Layer 13 of a small transformer language model trained on English Wikipedia (16 layers, counted from 0, width 64).
A neuron adds its activation times its output weights to the MLP's output. To switch it off is to set its activation to zero at one token and run the rest of the model.
A neuron's activation on a vector x is GELU(weights . x), where the dot is the dot product.

Input weights of the MLP neurons that the questions are about. A number n stands for (n - 500) times 0.0038.
n3: 584 640 613 521 372 499 623 497 515 478 669 745 582 674 594 512 455 484 597 749 515 717 447 541 782 559 358 462 552 547 625 289 607 323 406 649 497 544 471 515 421 524 567 659 249 687 507 618 578 416 722 447 664 544 359 290 614 394 451 397 236 456 572 513
n39: 330 541 475 562 565 651 599 529 474 467 448 562 497 434 549 570 268 550 687 588 434 528 504 537 583 637 447 634 658 702 395 551 473 511 395 622 653 553 534 343 532 513 370 312 398 531 586 562 431 512 421 393 739 340 552 509 668 517 708 517 540 481 390 666
n62: 401 168 486 422 565 423 646 470 601 471 427 473 488 413 581 647 424 491 428 639 618 325 410 493 525 663 408 434 408 467 618 602 442 366 233 642 461 495 613 567 589 728 456 498 622 231 631 370 454 449 400 589 548 447 383 489 431 616 570 616 644 400 608 519
n63: 709 567 657 420 586 404 513 447 248 485 457 290 559 528 586 601 602 328 638 566 464 439 505 376 445 603 438 347 500 584 673 488 591 372 355 661 632 626 684 485 471 438 538 351 664 599 522 571 452 498 456 640 386 631 304 627 500 182 651 591 529 513 385 324
n74: 411 451 608 412 394 414 499 582 687 402 414 447 598 477 531 330 369 454 467 490 411 460 483 539 674 397 300 532 364 272 527 764 514 524 662 638 610 494 493 289 522 448 423 461 579 672 733 397 641 646 387 482 621 423 456 515 372 489 378 602 408 839 488 441
n121: 567 706 652 433 418 447 743 489 420 344 578 385 496 553 561 405 370 543 575 500 596 476 659 395 501 410 409 629 449 515 374 496 592 381 586 464 616 560 387 216 324 397 344 532 302 582 358 531 635 500 472 515 556 373 671 452 391 333 305 429 471 656 485 658
n123: 387 525 620 574 460 520 518 462 541 601 480 480 426 339 693 418 516 597 483 505 445 457 588 434 657 566 474 600 486 250 302 738 524 507 561 570 451 564 297 409 363 617 618 651 716 568 339 640 635 513 466 625 588 432 529 316 750 223 458 411 452 327 515 660
n138: 413 649 553 369 268 395 387 489 413 385 510 432 503 480 446 481 372 575 431 348 605 613 474 856 390 399 441 346 469 557 372 694 445 359 513 658 637 527 230 687 607 450 614 599 444 491 310 512 570 578 430 448 625 374 573 517 492 432 255 486 711 547 307 438
n140: 425 588 720 618 548 655 720 610 563 479 525 296 438 638 397 571 463 389 394 503 459 551 794 520 561 622 516 733 546 510 446 592 510 522 284 650 441 247 499 196 654 365 595 394 593 594 338 480 575 561 492 252 500 370 585 446 404 634 493 504 425 563 420 527
n150: 663 516 444 440 288 425 570 488 497 578 505 374 686 411 541 461 519 400 626 664 759 567 550 438 541 759 465 480 522 461 319 547 409 312 646 624 526 763 424 584 382 450 579 613 520 728 446 691 556 546 603 615 650 398 283 597 454 347 547 583 420 430 678 655
n166: 452 632 585 589 506 578 365 474 509 527 584 261 367 456 397 603 436 790 326 545 521 413 371 641 551 599 474 488 533 596 456 361 324 567 731 430 459 401 337 639 443 435 410 547 480 540 467 499 311 546 569 271 552 432 514 364 546 348 480 476 344 541 456 560
n170: 469 329 524 492 615 416 716 405 554 588 573 527 470 473 619 455 561 642 584 422 524 392 227 282 503 395 266 363 489 288 425 464 103 498 618 473 467 316 501 545 789 484 424 568 513 249 541 522 633 441 554 698 525 376 565 486 449 441 507 360 343 510 565 680
n178: 527 414 737 685 663 491 582 544 488 512 474 313 544 557 520 364 479 511 632 398 378 414 594 417 630 545 522 390 434 637 536 463 378 533 580 406 413 462 560 542 428 651 429 401 675 419 558 563 292 394 431 552 405 434 888 412 541 542 447 614 400 661 496 589
n208: 557 596 606 381 274 464 479 407 579 414 480 338 615 508 544 466 535 597 498 557 550 540 109 685 385 495 388 503 432 626 601 331 593 479 542 582 616 437 514 442 642 762 465 494 252 407 434 363 518 501 497 425 610 519 677 316 410 525 605 423 597 628 590 379
n214: 663 624 489 317 431 389 655 572 555 664 508 260 435 459 549 596 602 439 471 687 397 516 534 697 786 629 411 489 471 688 430 570 462 331 639 504 468 672 309 429 396 700 352 335 237 594 580 510 440 391 524 470 680 616 458 493 239 352 448 564 520 651 464 498
n221: 454 590 742 378 564 727 585 387 569 624 687 511 596 557 853 290 361 581 516 720 373 429 334 567 734 623 537 385 538 479 711 283 587 504 450 972 699 522 250 478 409 769 464 234 424 454 80 496 579 540 505 260 484 443 529 296 511 515 734 638 819 678 375 835

Output weights of the MLP neurons that the questions are about. A number n stands for (n - 500) times 0.0016.
n3: 514 643 435 501 289 354 643 371 847 275 542 716 393 405 579 630 369 411 455 250 509 625 534 762 426 391 574 517 279 529 542 452 518 428 428 409 480 380 715 734 423 699 541 604 507 682 318 712 731 674 596 568 286 475 583 407 641 457 440 417 732 260 501 741
n39: 526 266 496 407 474 692 488 263 642 598 575 466 560 407 345 509 378 458 537 515 748 549 461 553 629 403 576 494 669 434 575 430 485 625 513 408 345 307 504 582 411 370 516 551 619 577 609 458 512 581 634 214 433 412 351 525 380 412 449 340 661 535 616 543
n62: 551 765 576 586 479 528 533 376 513 427 440 508 458 568 484 406 468 467 657 489 493 602 560 371 521 409 682 542 491 490 393 516 435 462 733 470 344 662 350 438 494 275 502 558 270 614 518 679 694 543 656 217 289 568 493 498 725 482 454 573 431 558 302 70
n63: 576 597 486 535 512 566 684 604 472 541 524 588 465 578 530 530 624 672 417 551 500 460 490 465 611 405 485 481 630 296 442 545 364 553 611 343 443 446 553 480 571 547 417 513 449 488 466 577 593 432 377 513 486 529 118 371 417 522 438 549 482 405 427 653
n74: 625 305 600 699 595 453 583 525 405 534 512 471 317 471 570 506 529 549 689 422 584 442 667 581 194 581 380 476 433 665 535 542 405 478 531 386 398 439 473 517 569 562 411 365 548 449 671 390 523 408 578 557 472 590 529 554 353 438 634 530 596 579 424 645
n121: 546 762 409 461 543 432 442 355 497 475 411 571 440 431 435 448 516 524 493 501 450 547 562 507 490 523 364 440 243 350 587 468 523 410 531 584 600 511 485 618 455 573 477 482 344 416 657 451 379 547 284 610 445 536 465 586 515 664 478 573 355 375 653 489
n123: 331 646 486 429 477 449 523 481 324 628 652 446 587 582 376 382 476 416 506 345 434 527 531 322 532 458 511 334 610 702 576 382 706 620 525 746 547 426 394 500 617 493 487 366 532 468 332 575 394 626 514 531 370 459 350 650 442 508 438 621 744 684 377 370
n138: 633 423 194 631 392 871 451 566 440 539 548 410 551 623 530 515 384 570 508 496 504 627 508 657 441 496 408 602 635 338 490 515 521 312 461 373 492 441 429 490 544 490 279 655 599 431 519 402 330 659 336 410 326 638 565 613 422 593 541 524 395 586 574 614
n140: 643 623 709 437 307 514 412 791 421 456 386 393 336 515 320 646 478 441 464 190 515 592 346 457 447 374 585 619 440 350 398 560 569 380 398 497 436 505 223 545 352 195 778 555 536 675 681 412 483 519 547 381 515 517 449 401 418 550 518 441 653 336 657 667
n150: 572 616 507 610 452 589 401 439 462 348 578 449 542 552 431 554 482 469 565 530 394 393 542 447 503 671 773 563 277 542 627 419 582 458 554 473 627 454 547 350 453 342 487 608 683 479 564 452 660 492 642 535 466 468 277 394 367 347 582 369 492 416 596 790
n166: 527 712 495 391 391 442 555 417 574 590 509 479 417 573 515 580 489 359 480 472 319 559 460 477 610 546 605 528 515 318 484 460 577 375 349 472 553 494 519 451 494 660 308 533 495 528 495 424 376 592 455 609 448 408 493 547 509 443 419 514 562 507 369 551
n170: 546 358 718 409 567 669 551 315 561 499 381 304 549 618 541 712 301 613 394 563 591 756 390 688 499 287 537 639 389 500 507 716 706 247 205 547 413 386 636 617 378 627 190 534 532 712 493 595 304 615 513 528 566 392 371 394 621 488 444 360 469 633 493 739
n178: 721 565 475 542 487 595 559 520 608 505 592 608 436 601 621 709 478 470 534 333 418 450 431 471 402 527 550 476 543 600 551 480 457 497 449 523 683 716 588 539 589 344 424 528 506 390 438 570 556 578 516 626 731 555 305 579 432 538 419 461 568 388 592 515
n208: 483 597 517 486 437 531 460 506 508 548 594 527 407 519 485 804 550 218 432 508 548 612 486 654 696 507 511 426 426 402 379 520 621 632 512 557 409 562 513 354 571 365 405 515 445 470 634 463 626 563 434 474 674 628 342 438 426 407 687 506 612 523 362 547
n214: 565 657 620 500 540 441 523 502 659 638 410 553 444 569 580 476 581 295 583 383 509 527 483 526 504 375 691 491 392 527 611 571 515 481 433 578 663 397 541 411 671 400 112 576 497 376 534 501 464 427 637 534 474 573 176 559 462 490 527 508 464 561 612 611
n221: 552 92 484 490 464 480 422 583 410 453 451 369 443 424 556 560 477 490 433 623 641 524 616 582 292 367 506 600 516 495 267 692 564 485 371 399 545 561 645 597 582 533 842 496 246 501 697 611 569 458 635 632 467 497 961 382 387 427 350 86 517 488 478 498

Each question names a token from some text and the token that comes next. It shows the vector x that enters the MLP there. A number n stands for (n - 500) times 0.0085.

Then comes g, the gradient of the next token's log-probability with respect to the MLP's output, scaled to length 1. A neuron's effect is roughly proportional to its activation times (output weights . g). A number n stands for (n - 500) times 0.0011.

" world", then "'"
x: 464 867 483 396 500 399 487 322 643 489 421 624 462 428 276 457 399 466 530 431 492 515 546 498 410 442 616 519 304 516 523 478 501 490 443 403 533 517 573 482 539 629 154 541 601 538 519 390 512 635 375 489 372 716 515 576 616 515 382 604 482 611 614 508
g: 465 529 421 590 501 485 440 562 573 487 551 698 398 357 605 617 559 493 705 467 533 164 415 415 534 310 410 427 596 459 329 534 349 581 451 364 333 574 414 589 450 535 486 483 400 319 430 349 407 499 434 749 532 647 648 674 575 595 765 625 522 547 477 571
Which neuron, switched off, lowers the next token's probability most? n74

"ho", then " |"
x: 576 645 434 484 469 429 452 457 465 545 525 634 384 418 451 499 443 527 571 465 450 510 494 504 369 492 620 538 490 489 494 370 523 571 461 360 446 351 664 521 366 559 90 636 740 409 594 465 471 404 408 383 368 641 526 667 589 570 470 580 500 388 596 819
g: 605 387 644 472 513 476 643 248 540 601 312 475 393 546 442 369 652 319 503 464 434 641 689 348 505 406 420 575 252 413 573 481 651 510 580 440 454 586 549 534 516 667 580 649 646 638 637 603 440 739 379 639 354 468 457 448 448 598 315 372 400 480 392 490
Which neuron, switched off, raises the next token's probability most? n178

" the", then " variant"
x: 526 775 441 464 511 438 515 513 533 557 473 605 442 487 358 493 537 400 595 470 437 526 559 518 406 424 735 554 293 487 516 425 550 540 533 508 416 447 474 481 490 476 111 508 560 633 533 453 475 466 470 494 459 612 258 551 521 591 563 746 570 474 547 492
g: 568 552 501 573 599 357 465 479 360 553 507 234 353 576 412 519 690 650 502 577 493 777 523 713 545 443 453 474 422 578 419 450 413 380 721 601 339 410 409 400 590 336 465 484 369 434 464 641 631 656 616 431 411 727 544 517 540 442 374 406 488 580 263 602
Which neuron, switched off, lowers the next token's probability most? n63

" integrat", then "es"
x: 455 812 418 467 509 329 383 389 550 531 506 646 503 370 182 395 343 538 717 524 470 677 525 539 422 465 682 536 308 469 499 463 637 415 508 489 476 586 458 570 352 532 329 605 521 607 438 540 628 378 334 462 406 589 513 712 571 681 450 510 371 410 561 506
g: 378 542 657 528 324 564 517 435 461 534 467 358 419 281 368 603 391 465 366 506 376 641 712 564 347 509 417 594 436 648 190 383 326 581 445 536 603 555 710 722 394 460 540 583 632 482 372 552 571 510 727 458 422 410 450 630 509 497 528 597 687 515 461 557
Which neuron, switched off, lowers the next token's probability most? n3

" negotiations", then ","
x: 469 807 462 477 538 419 507 331 470 517 423 494 483 387 261 419 340 536 516 456 492 617 573 514 397 413 649 511 196 489 484 511 608 422 546 447 498 370 497 597 560 599 215 543 667 601 423 411 628 609 271 446 448 610 437 586 628 583 540 613 548 488 659 547
g: 505 542 547 623 638 463 506 589 725 619 522 577 382 496 394 530 478 154 319 330 648 592 648 425 482 486 544 505 415 373 525 396 446 576 358 504 670 482 599 523 575 340 580 599 765 403 659 437 494 523 340 353 417 371 625 620 390 596 312 425 417 547 496 582
Which two neurons, each switched off alone, lower its probability most, in order? n138, n121

"sea", then "ter"
x: 491 683 468 388 442 331 343 538 517 703 440 501 447 414 204 512 398 637 632 461 566 546 533 661 385 321 778 700 361 511 552 408 520 453 496 328 480 449 438 543 576 529 159 676 547 383 596 440 545 503 490 438 441 608 513 583 531 549 610 647 442 555 409 384
g: 427 503 312 450 558 702 459 519 548 443 502 613 607 671 413 532 437 821 415 317 449 411 530 496 337 452 791 417 619 446 471 299 404 334 610 564 462 613 454 508 430 622 593 662 559 406 538 648 596 378 429 331 544 334 468 473 694 394 394 534 446 442 576 596
Which neuron, switched off, lowers the next token's probability most? n138

":", then " Anderson"
x: 465 797 563 487 463 385 437 433 504 652 393 434 438 409 419 494 602 447 631 482 392 484 510 534 378 419 671 610 358 553 510 377 673 695 638 493 466 503 388 528 374 456 270 571 528 546 560 314 401 563 373 505 428 755 351 716 421 594 600 609 500 468 519 431
g: 468 459 543 626 558 413 535 729 419 522 643 535 598 569 677 319 641 476 342 654 415 471 383 513 739 521 591 419 650 375 539 623 558 589 389 507 543 486 367 462 480 478 447 612 530 248 472 431 471 273 532 639 587 201 505 379 587 395 380 439 465 328 645 611
Which two neurons, each switched off alone, lower its probability most, in order? n63, n214

" France", then " and"
x: 426 811 504 414 529 346 511 453 598 580 418 411 479 315 324 554 361 400 477 484 416 596 445 498 531 338 595 449 312 424 531 391 462 566 638 407 472 391 513 473 384 603 219 577 667 487 558 464 565 497 342 546 435 657 539 686 623 662 592 616 501 495 675 603
g: 474 536 710 448 645 583 562 351 525 476 474 405 414 353 479 381 428 550 509 611 398 439 346 309 440 420 374 727 382 714 528 581 501 578 521 726 458 502 341 457 685 543 477 662 563 371 468 448 293 504 573 386 549 476 465 622 594 353 417 375 614 764 694 445
Which neuron, switched off, lowers the next token's probability most? n74

" with", then " French"
x: 560 811 463 423 541 351 442 421 541 601 486 446 367 378 342 548 488 484 533 469 445 566 540 541 440 498 710 573 392 497 520 496 601 449 517 462 516 567 436 502 434 484 259 579 660 512 505 420 518 468 396 516 453 657 192 512 599 537 534 607 504 474 546 645
g: 451 449 529 518 513 463 564 671 286 446 256 498 554 529 664 481 646 383 458 529 541 363 400 573 534 601 547 316 414 673 448 394 475 646 519 778 458 481 526 442 416 641 498 445 415 563 395 312 599 188 719 568 647 470 414 723 381 622 417 544 550 514 480 470
Which two neurons, each switched off alone, lower its probability most, in order? n214, n123

"0", then "0"
x: 398 671 465 373 517 260 566 438 675 703 492 589 382 302 384 449 401 216 586 471 493 575 573 472 440 355 589 512 391 496 510 499 702 593 571 363 447 328 532 496 497 491 393 588 460 563 458 314 661 568 659 363 357 591 422 691 610 628 466 688 532 497 531 593
g: 716 468 582 642 684 536 434 795 595 568 372 395 511 508 615 359 309 537 547 788 530 445 442 439 425 472 547 658 237 364 397 456 517 530 523 535 691 564 568 491 569 502 471 454 413 550 494 431 593 385 416 218 348 499 412 365 486 430 691 403 548 522 527 482
Which neuron, switched off, lowers the next token's probability most? n74

"gg", then "io"
x: 596 647 299 500 550 412 422 354 630 633 364 619 366 353 547 498 491 460 485 546 498 557 394 529 328 474 598 595 489 494 494 456 545 585 500 468 340 517 494 548 427 475 169 657 677 438 616 341 621 390 245 351 465 515 541 616 602 662 491 644 536 305 682 674
g: 469 525 441 786 517 566 542 515 387 667 480 452 545 348 242 332 578 462 545 724 631 563 415 539 370 519 401 364 512 325 473 404 495 526 524 687 324 499 412 438 608 502 509 422 609 652 359 598 623 268 524 591 493 454 409 611 681 530 259 507 511 689 563 484
Which neuron, switched off, lowers the next token's probability most? n62

"t", then "ant"
x: 540 719 257 632 461 371 271 218 467 485 394 733 556 407 264 524 439 521 521 465 636 613 596 460 629 398 635 567 415 614 548 480 562 371 490 368 344 534 408 469 557 607 410 523 692 382 572 401 556 436 378 420 437 564 500 717 647 593 431 526 567 451 383 565
g: 393 478 581 492 590 523 405 436 645 469 493 497 684 521 440 453 490 715 492 522 468 600 534 321 364 502 505 524 559 613 787 359 663 351 555 507 322 407 402 199 424 561 561 441 387 644 512 557 668 393 717 341 626 579 553 302 370 616 451 583 509 321 486 538
Which neuron, switched off, raises the next token's probability most? n138

" on", then " "
x: 551 774 396 395 526 447 435 397 541 560 458 542 306 485 543 548 373 422 664 440 471 568 548 392 438 467 821 502 372 434 513 458 589 440 530 496 568 495 438 404 439 501 247 655 566 599 485 457 626 474 380 543 385 508 305 695 655 460 465 510 514 574 665 609
g: 522 397 568 381 536 470 520 541 124 457 416 658 347 705 296 406 332 539 442 537 538 535 558 444 412 437 568 489 571 422 613 639 456 700 542 604 597 469 659 692 444 453 454 439 331 439 556 356 730 472 347 669 495 514 429 539 477 740 455 542 512 397 622 444
Which two neurons, each switched off alone, lower its probability most, in order? n121, n63

"system", then "s"
x: 466 841 432 467 452 369 475 365 546 552 403 550 437 419 312 452 499 503 500 478 589 680 410 513 419 397 634 561 194 523 627 412 608 396 521 439 532 527 484 632 538 567 149 458 613 589 497 423 517 517 385 486 389 606 476 571 572 574 472 560 495 545 504 596
g: 413 542 305 605 267 494 525 447 637 491 576 462 500 373 502 574 525 406 664 399 579 612 346 693 465 552 531 541 472 409 723 369 434 506 504 424 631 479 719 455 389 437 605 546 168 401 360 423 517 594 545 352 689 399 656 360 477 622 705 566 577 438 456 569
Which two neurons, each switched off alone, lower its probability most, in order? n208, n138

"n", then " version"
x: 517 770 428 427 440 395 497 565 663 622 469 590 531 381 397 562 491 460 627 474 496 545 508 460 447 407 584 539 191 545 538 425 622 473 503 457 395 516 529 435 455 425 66 523 491 586 520 317 440 534 452 644 360 688 477 638 595 607 573 564 552 527 531 438
g: 532 570 406 402 749 419 548 582 401 541 606 295 483 528 437 382 660 380 564 532 458 740 547 691 578 313 499 470 514 466 325 401 391 363 583 580 405 493 463 448 630 523 388 537 464 508 401 461 803 609 658 484 530 584 585 363 480 344 238 513 517 644 363 626
Which neuron, switched off, lowers the next token's probability most? n214

"rie", then " B"
x: 609 719 463 394 563 384 432 454 491 582 368 444 530 375 397 503 383 516 519 475 543 543 489 529 463 414 783 579 511 503 586 441 484 563 555 385 355 462 562 524 378 528 117 634 698 379 612 485 440 432 276 418 452 507 566 769 552 546 520 519 426 375 580 693
g: 560 483 601 517 592 404 429 445 368 415 669 408 576 444 592 802 565 528 439 599 582 477 343 318 455 492 494 534 458 568 635 399 547 811 514 622 610 566 439 267 409 534 501 364 571 441 462 364 608 467 539 564 692 437 421 242 552 331 444 576 528 268 649 472
Which neuron, switched off, lowers the next token's probability most? n178

"range", then " fighter"
x: 616 745 529 394 576 290 442 391 486 649 397 457 388 393 276 444 520 415 608 497 547 616 551 596 430 486 692 539 255 543 567 392 591 398 485 498 404 583 594 479 472 547 140 571 475 425 608 510 444 468 378 421 511 597 441 663 626 560 450 533 429 553 486 670
g: 366 470 582 394 478 259 406 725 583 547 539 331 602 547 637 718 634 738 434 472 499 499 433 403 515 518 404 416 411 532 359 590 654 435 561 825 436 284 698 546 587 444 477 451 463 313 442 466 371 501 406 431 486 685 448 547 449 689 441 488 542 479 407 506
Which neuron, switched off, lowers the next token's probability most? n214

"ba", then "tch"
x: 390 681 306 345 512 450 462 364 602 561 493 514 274 407 363 498 364 619 598 507 447 567 557 456 613 527 643 562 510 454 543 365 558 467 511 422 368 427 614 516 462 587 147 570 525 466 532 441 558 600 482 293 360 444 453 570 654 707 599 674 611 413 521 644
g: 467 481 583 320 446 506 499 511 452 249 540 450 575 528 477 650 447 534 515 602 722 552 616 576 520 545 460 635 571 311 548 399 458 531 365 617 517 854 482 350 308 347 472 681 661 412 388 516 418 733 378 672 393 371 428 479 621 483 528 446 306 536 510 454
Which neuron, switched off, lowers the next token's probability most? n166

" desert", then "er"
x: 419 833 430 382 504 360 507 495 501 602 452 594 470 404 300 438 409 509 572 548 559 593 507 528 461 447 718 520 315 560 512 465 607 416 414 406 505 478 404 532 464 564 65 608 516 495 549 490 531 449 354 474 445 710 525 575 589 630 485 588 405 573 540 479
g: 536 385 482 460 476 441 437 356 673 480 655 534 629 464 515 451 474 549 499 544 590 527 457 670 436 388 542 513 509 797 255 441 643 526 463 417 688 286 370 294 491 587 480 446 608 395 650 614 573 371 559 356 445 147 539 506 501 576 676 557 437 460 673 499
Which neuron, switched off, lowers the next token's probability most? n214

"0", then " ("
x: 549 792 451 485 553 222 500 466 667 551 441 522 439 438 356 454 505 393 491 506 423 544 495 461 422 339 627 627 243 534 548 469 615 528 611 492 502 363 521 595 536 491 255 478 466 480 441 457 515 610 516 481 349 647 390 618 616 517 436 550 493 528 484 776
g: 559 617 555 485 577 502 774 269 220 486 524 538 488 484 600 660 612 617 441 410 402 574 467 412 386 690 476 455 387 421 370 273 585 795 558 393 344 473 438 539 401 559 444 740 631 395 601 430 436 568 439 627 546 402 536 550 395 548 422 366 456 513 613 528
Which neuron, switched off, lowers the next token's probability most? n121

" features", then " state"
x: 494 831 546 480 431 400 497 372 524 607 434 523 341 338 301 581 426 451 616 471 415 601 551 533 425 518 659 569 381 459 479 517 597 446 623 463 454 461 473 541 422 430 212 625 712 575 448 490 620 477 467 482 455 649 297 442 564 522 484 595 499 465 600 563
g: 393 483 759 414 279 425 683 590 497 485 433 610 602 580 622 631 560 586 658 365 492 415 607 344 536 424 476 524 393 591 489 537 374 545 253 523 502 413 474 263 563 533 488 268 497 832 610 499 388 440 503 327 518 517 436 675 560 555 563 573 392 547 379 506
Which neuron, switched off, lowers the next token's probability most? n123

"mon", then "stra"
x: 507 751 344 388 525 316 441 317 573 610 453 483 436 356 321 479 365 450 630 539 496 540 460 555 351 425 615 636 402 593 631 206 604 548 527 477 475 734 580 483 532 597 199 557 504 424 529 417 628 549 427 459 442 684 475 585 697 557 508 487 378 553 456 479
g: 392 410 439 477 577 551 547 341 333 594 512 455 435 424 565 753 354 492 650 295 449 409 593 670 582 524 537 645 640 377 775 422 568 576 500 663 666 599 483 382 511 366 637 444 497 498 405 540 630 310 586 410 441 304 568 519 535 568 640 387 356 525 326 345
Which neuron, switched off, lowers the next token's probability most? n208

" themselves", then " on"
x: 450 776 495 428 535 429 520 266 520 533 381 528 497 363 368 412 474 521 468 496 422 502 598 513 406 541 626 576 227 513 478 455 533 506 457 446 519 423 494 621 506 554 214 573 696 513 476 546 529 619 389 473 442 727 322 557 733 515 417 601 521 488 606 599
g: 538 526 371 369 525 472 494 522 403 399 509 509 799 303 519 487 581 544 649 333 515 494 542 423 341 362 544 666 487 673 652 463 671 388 665 539 723 357 539 665 249 440 405 415 657 175 547 423 480 497 520 513 613 489 514 400 586 505 622 484 422 490 526 464
Which neuron, switched off, lowers the next token's probability most? n123

"re", then " for"
x: 579 755 414 494 594 348 528 398 512 564 412 526 487 324 373 370 437 537 541 411 531 558 664 565 424 382 678 499 319 559 607 471 521 425 513 445 404 500 443 507 495 553 66 474 592 541 561 407 501 619 421 496 492 666 388 585 580 502 467 582 445 612 539 645
g: 462 584 483 509 410 442 579 324 276 264 554 482 576 496 486 475 507 715 456 442 339 409 493 155 412 579 525 520 428 713 659 554 720 506 786 341 584 570 626 580 466 471 473 696 598 507 581 316 583 487 416 408 577 564 466 468 570 567 470 511 362 507 404 509
Which neuron, switched off, lowers the next token's probability most? n121

"ju", then "mb"
x: 487 693 219 426 485 444 469 400 546 626 497 659 458 302 374 460 280 457 646 537 448 573 550 502 497 429 765 579 535 471 466 366 512 499 375 503 472 455 572 524 467 536 183 547 507 424 541 366 448 490 512 289 497 634 436 678 646 742 565 585 572 518 441 682
g: 487 537 628 461 492 722 273 374 548 594 538 427 448 661 513 719 446 380 422 516 446 582 480 607 635 497 371 565 508 764 635 515 488 506 487 483 221 378 469 249 509 588 484 431 591 460 787 586 318 636 604 412 406 445 330 383 479 432 459 508 410 515 595 561
Which neuron, switched off, raises the next token's probability most? n221

" Rosa", then "lin"
x: 477 726 424 497 496 368 491 362 517 516 419 546 449 357 359 486 319 518 447 442 475 551 403 658 526 469 590 579 408 537 530 276 431 597 468 466 409 483 621 505 567 515 140 640 725 421 597 401 495 406 397 474 412 592 520 635 562 594 467 681 438 461 761 675
g: 591 427 264 320 225 440 466 293 540 516 432 564 498 576 467 538 306 637 649 416 472 783 542 801 605 441 503 539 543 594 509 507 410 224 525 519 456 473 467 513 564 371 549 308 541 442 612 575 551 392 507 427 477 485 574 570 501 610 617 549 584 515 707 379
Which neuron, switched off, raises the next token's probability most? n166

" Ol", then "ive"
x: 479 605 214 520 527 430 416 471 475 527 258 647 475 432 291 520 403 518 598 551 512 534 469 497 529 481 660 477 462 420 499 405 455 543 410 384 414 336 531 512 379 489 244 759 716 500 562 467 541 473 356 441 413 607 523 739 563 657 647 445 557 439 645 787
g: 428 531 579 369 800 415 477 486 289 466 522 655 730 643 489 605 650 623 534 538 645 625 607 321 547 599 371 387 417 564 543 530 412 343 538 445 562 540 320 382 206 496 563 649 530 596 472 644 590 330 405 545 446 470 483 550 526 451 459 301 564 413 420 363
Which neuron, switched off, lowers the next token's probability most? n62

"lin", then "d"
x: 556 691 423 495 598 394 454 491 570 523 321 583 491 306 401 456 507 488 483 475 451 451 434 403 329 425 583 576 421 471 515 314 594 630 509 406 468 427 606 543 522 506 98 678 622 384 540 412 601 482 442 502 460 599 532 619 563 602 555 571 388 430 652 796
g: 518 475 312 442 361 571 422 360 384 663 502 495 537 384 500 292 499 607 671 389 514 455 604 559 414 669 592 534 539 290 471 395 424 428 495 715 510 427 752 645 679 473 546 432 238 360 508 618 581 596 595 259 440 629 556 543 413 623 608 589 498 449 369 579
Which neuron, switched off, raises the next token's probability most? n170

"\n", then "6"
x: 431 650 495 523 508 412 473 330 573 572 458 711 493 459 443 468 515 397 663 392 388 558 500 526 468 382 684 481 437 518 562 415 505 488 607 535 453 401 382 510 437 622 198 579 570 529 401 465 632 580 349 450 492 544 241 521 606 629 518 570 551 525 609 668
g: 583 398 454 453 433 526 481 752 643 590 530 489 339 546 523 325 576 424 425 488 450 577 538 368 427 500 667 584 412 384 688 514 530 514 430 588 480 598 489 633 401 556 666 266 312 357 442 371 708 584 721 473 259 596 525 555 452 422 317 684 342 502 492 649
Which neuron, switched off, lowers the next token's probability most? n221

" armed", then " with"
x: 533 804 371 342 412 306 420 392 489 704 385 483 530 317 242 579 459 511 472 573 461 643 486 535 462 461 665 530 250 543 517 368 531 458 451 488 507 501 455 585 568 515 237 564 656 489 523 502 550 468 289 488 494 751 396 610 638 615 531 617 531 501 585 519
g: 537 520 426 429 513 531 627 283 293 400 475 296 627 353 527 346 221 607 428 463 396 403 599 504 564 340 561 555 448 744 680 350 573 502 643 397 520 476 480 495 584 585 617 492 658 530 745 431 707 517 547 480 522 612 511 364 644 491 380 419 384 496 654 497
Which neuron, switched off, lowers the next token's probability most? n150

" the", then " girl"
x: 507 767 454 503 537 450 466 419 536 542 488 581 461 472 366 463 559 434 623 445 482 538 503 517 463 517 697 585 257 458 552 436 543 465 477 490 496 445 446 510 562 530 73 524 549 549 523 467 506 451 481 489 460 612 248 578 532 574 543 680 527 509 497 554
g: 552 445 561 468 514 365 494 558 556 737 654 498 461 308 392 551 537 560 368 587 470 410 456 542 630 546 268 500 532 442 595 494 664 491 29 688 552 599 531 581 574 556 504 622 447 476 550 333 516 513 369 501 442 512 503 422 336 620 343 654 410 427 692 487
Which neuron, switched off, lowers the next token's probability most? n62

" assistant", then "."
x: 541 801 451 475 498 421 480 323 533 463 382 646 518 253 500 476 522 550 411 497 534 525 461 523 523 424 747 567 234 506 529 398 614 415 414 549 576 445 586 556 500 463 222 566 696 495 561 245 479 506 373 420 493 647 407 504 624 578 483 623 450 462 576 587
g: 370 410 317 536 663 450 288 533 613 507 391 646 508 394 545 519 422 476 430 390 437 656 520 434 573 660 499 315 386 456 696 365 459 589 510 550 654 566 575 536 646 554 549 410 640 458 623 628 562 423 487 382 382 275 654 580 350 488 404 523 419 854 354 516
Which neuron, switched off, raises the next token's probability most? n62

" hit", then "ting"
x: 477 834 395 370 549 404 464 330 589 590 440 479 427 358 290 468 508 475 550 462 528 558 518 591 405 500 788 525 375 530 580 371 586 414 536 495 581 578 471 606 460 444 191 676 567 456 560 416 588 444 435 422 493 510 346 539 590 521 435 647 500 465 509 587
g: 362 463 444 356 578 708 493 342 496 550 350 430 662 511 370 550 270 750 555 484 540 416 551 744 403 576 492 462 756 423 598 619 423 556 605 555 454 459 530 608 467 324 526 446 479 372 511 533 493 374 526 605 717 243 562 457 661 474 538 460 604 374 329 429
Which neuron, switched off, raises the next token's probability most? n166

"o", then "\n"
x: 556 652 409 478 554 407 410 497 529 591 544 556 375 474 375 499 403 469 474 430 455 504 578 596 344 474 563 577 546 472 532 310 511 585 535 388 395 485 507 574 422 578 144 572 713 466 698 384 480 445 369 363 377 653 478 669 595 573 457 507 400 439 574 852
g: 468 678 781 674 632 475 818 414 608 643 273 526 557 424 578 552 658 561 389 398 483 663 461 423 471 373 408 322 620 414 523 395 614 522 608 349 509 356 656 632 451 575 521 397 431 458 573 569 525 579 387 347 414 479 389 431 399 537 319 489 407 528 492 393
Which neuron, switched off, lowers the next token's probability most? n166

" of", then " it"
x: 495 785 379 424 501 397 498 457 563 550 428 503 489 391 403 498 411 451 557 472 527 542 554 476 439 538 875 531 287 511 546 411 511 441 492 455 517 550 415 532 473 510 271 535 653 525 522 454 468 501 392 468 473 619 200 659 540 515 554 620 522 533 623 602
g: 326 564 566 621 528 401 521 536 767 578 438 562 487 506 260 377 507 491 361 586 517 473 631 425 537 431 509 397 523 660 568 454 325 401 580 483 532 445 648 379 824 499 536 562 567 547 592 516 719 411 472 475 497 401 479 180 638 275 526 441 322 550 469 600
Which neuron, switched off, lowers the next token's probability most? n150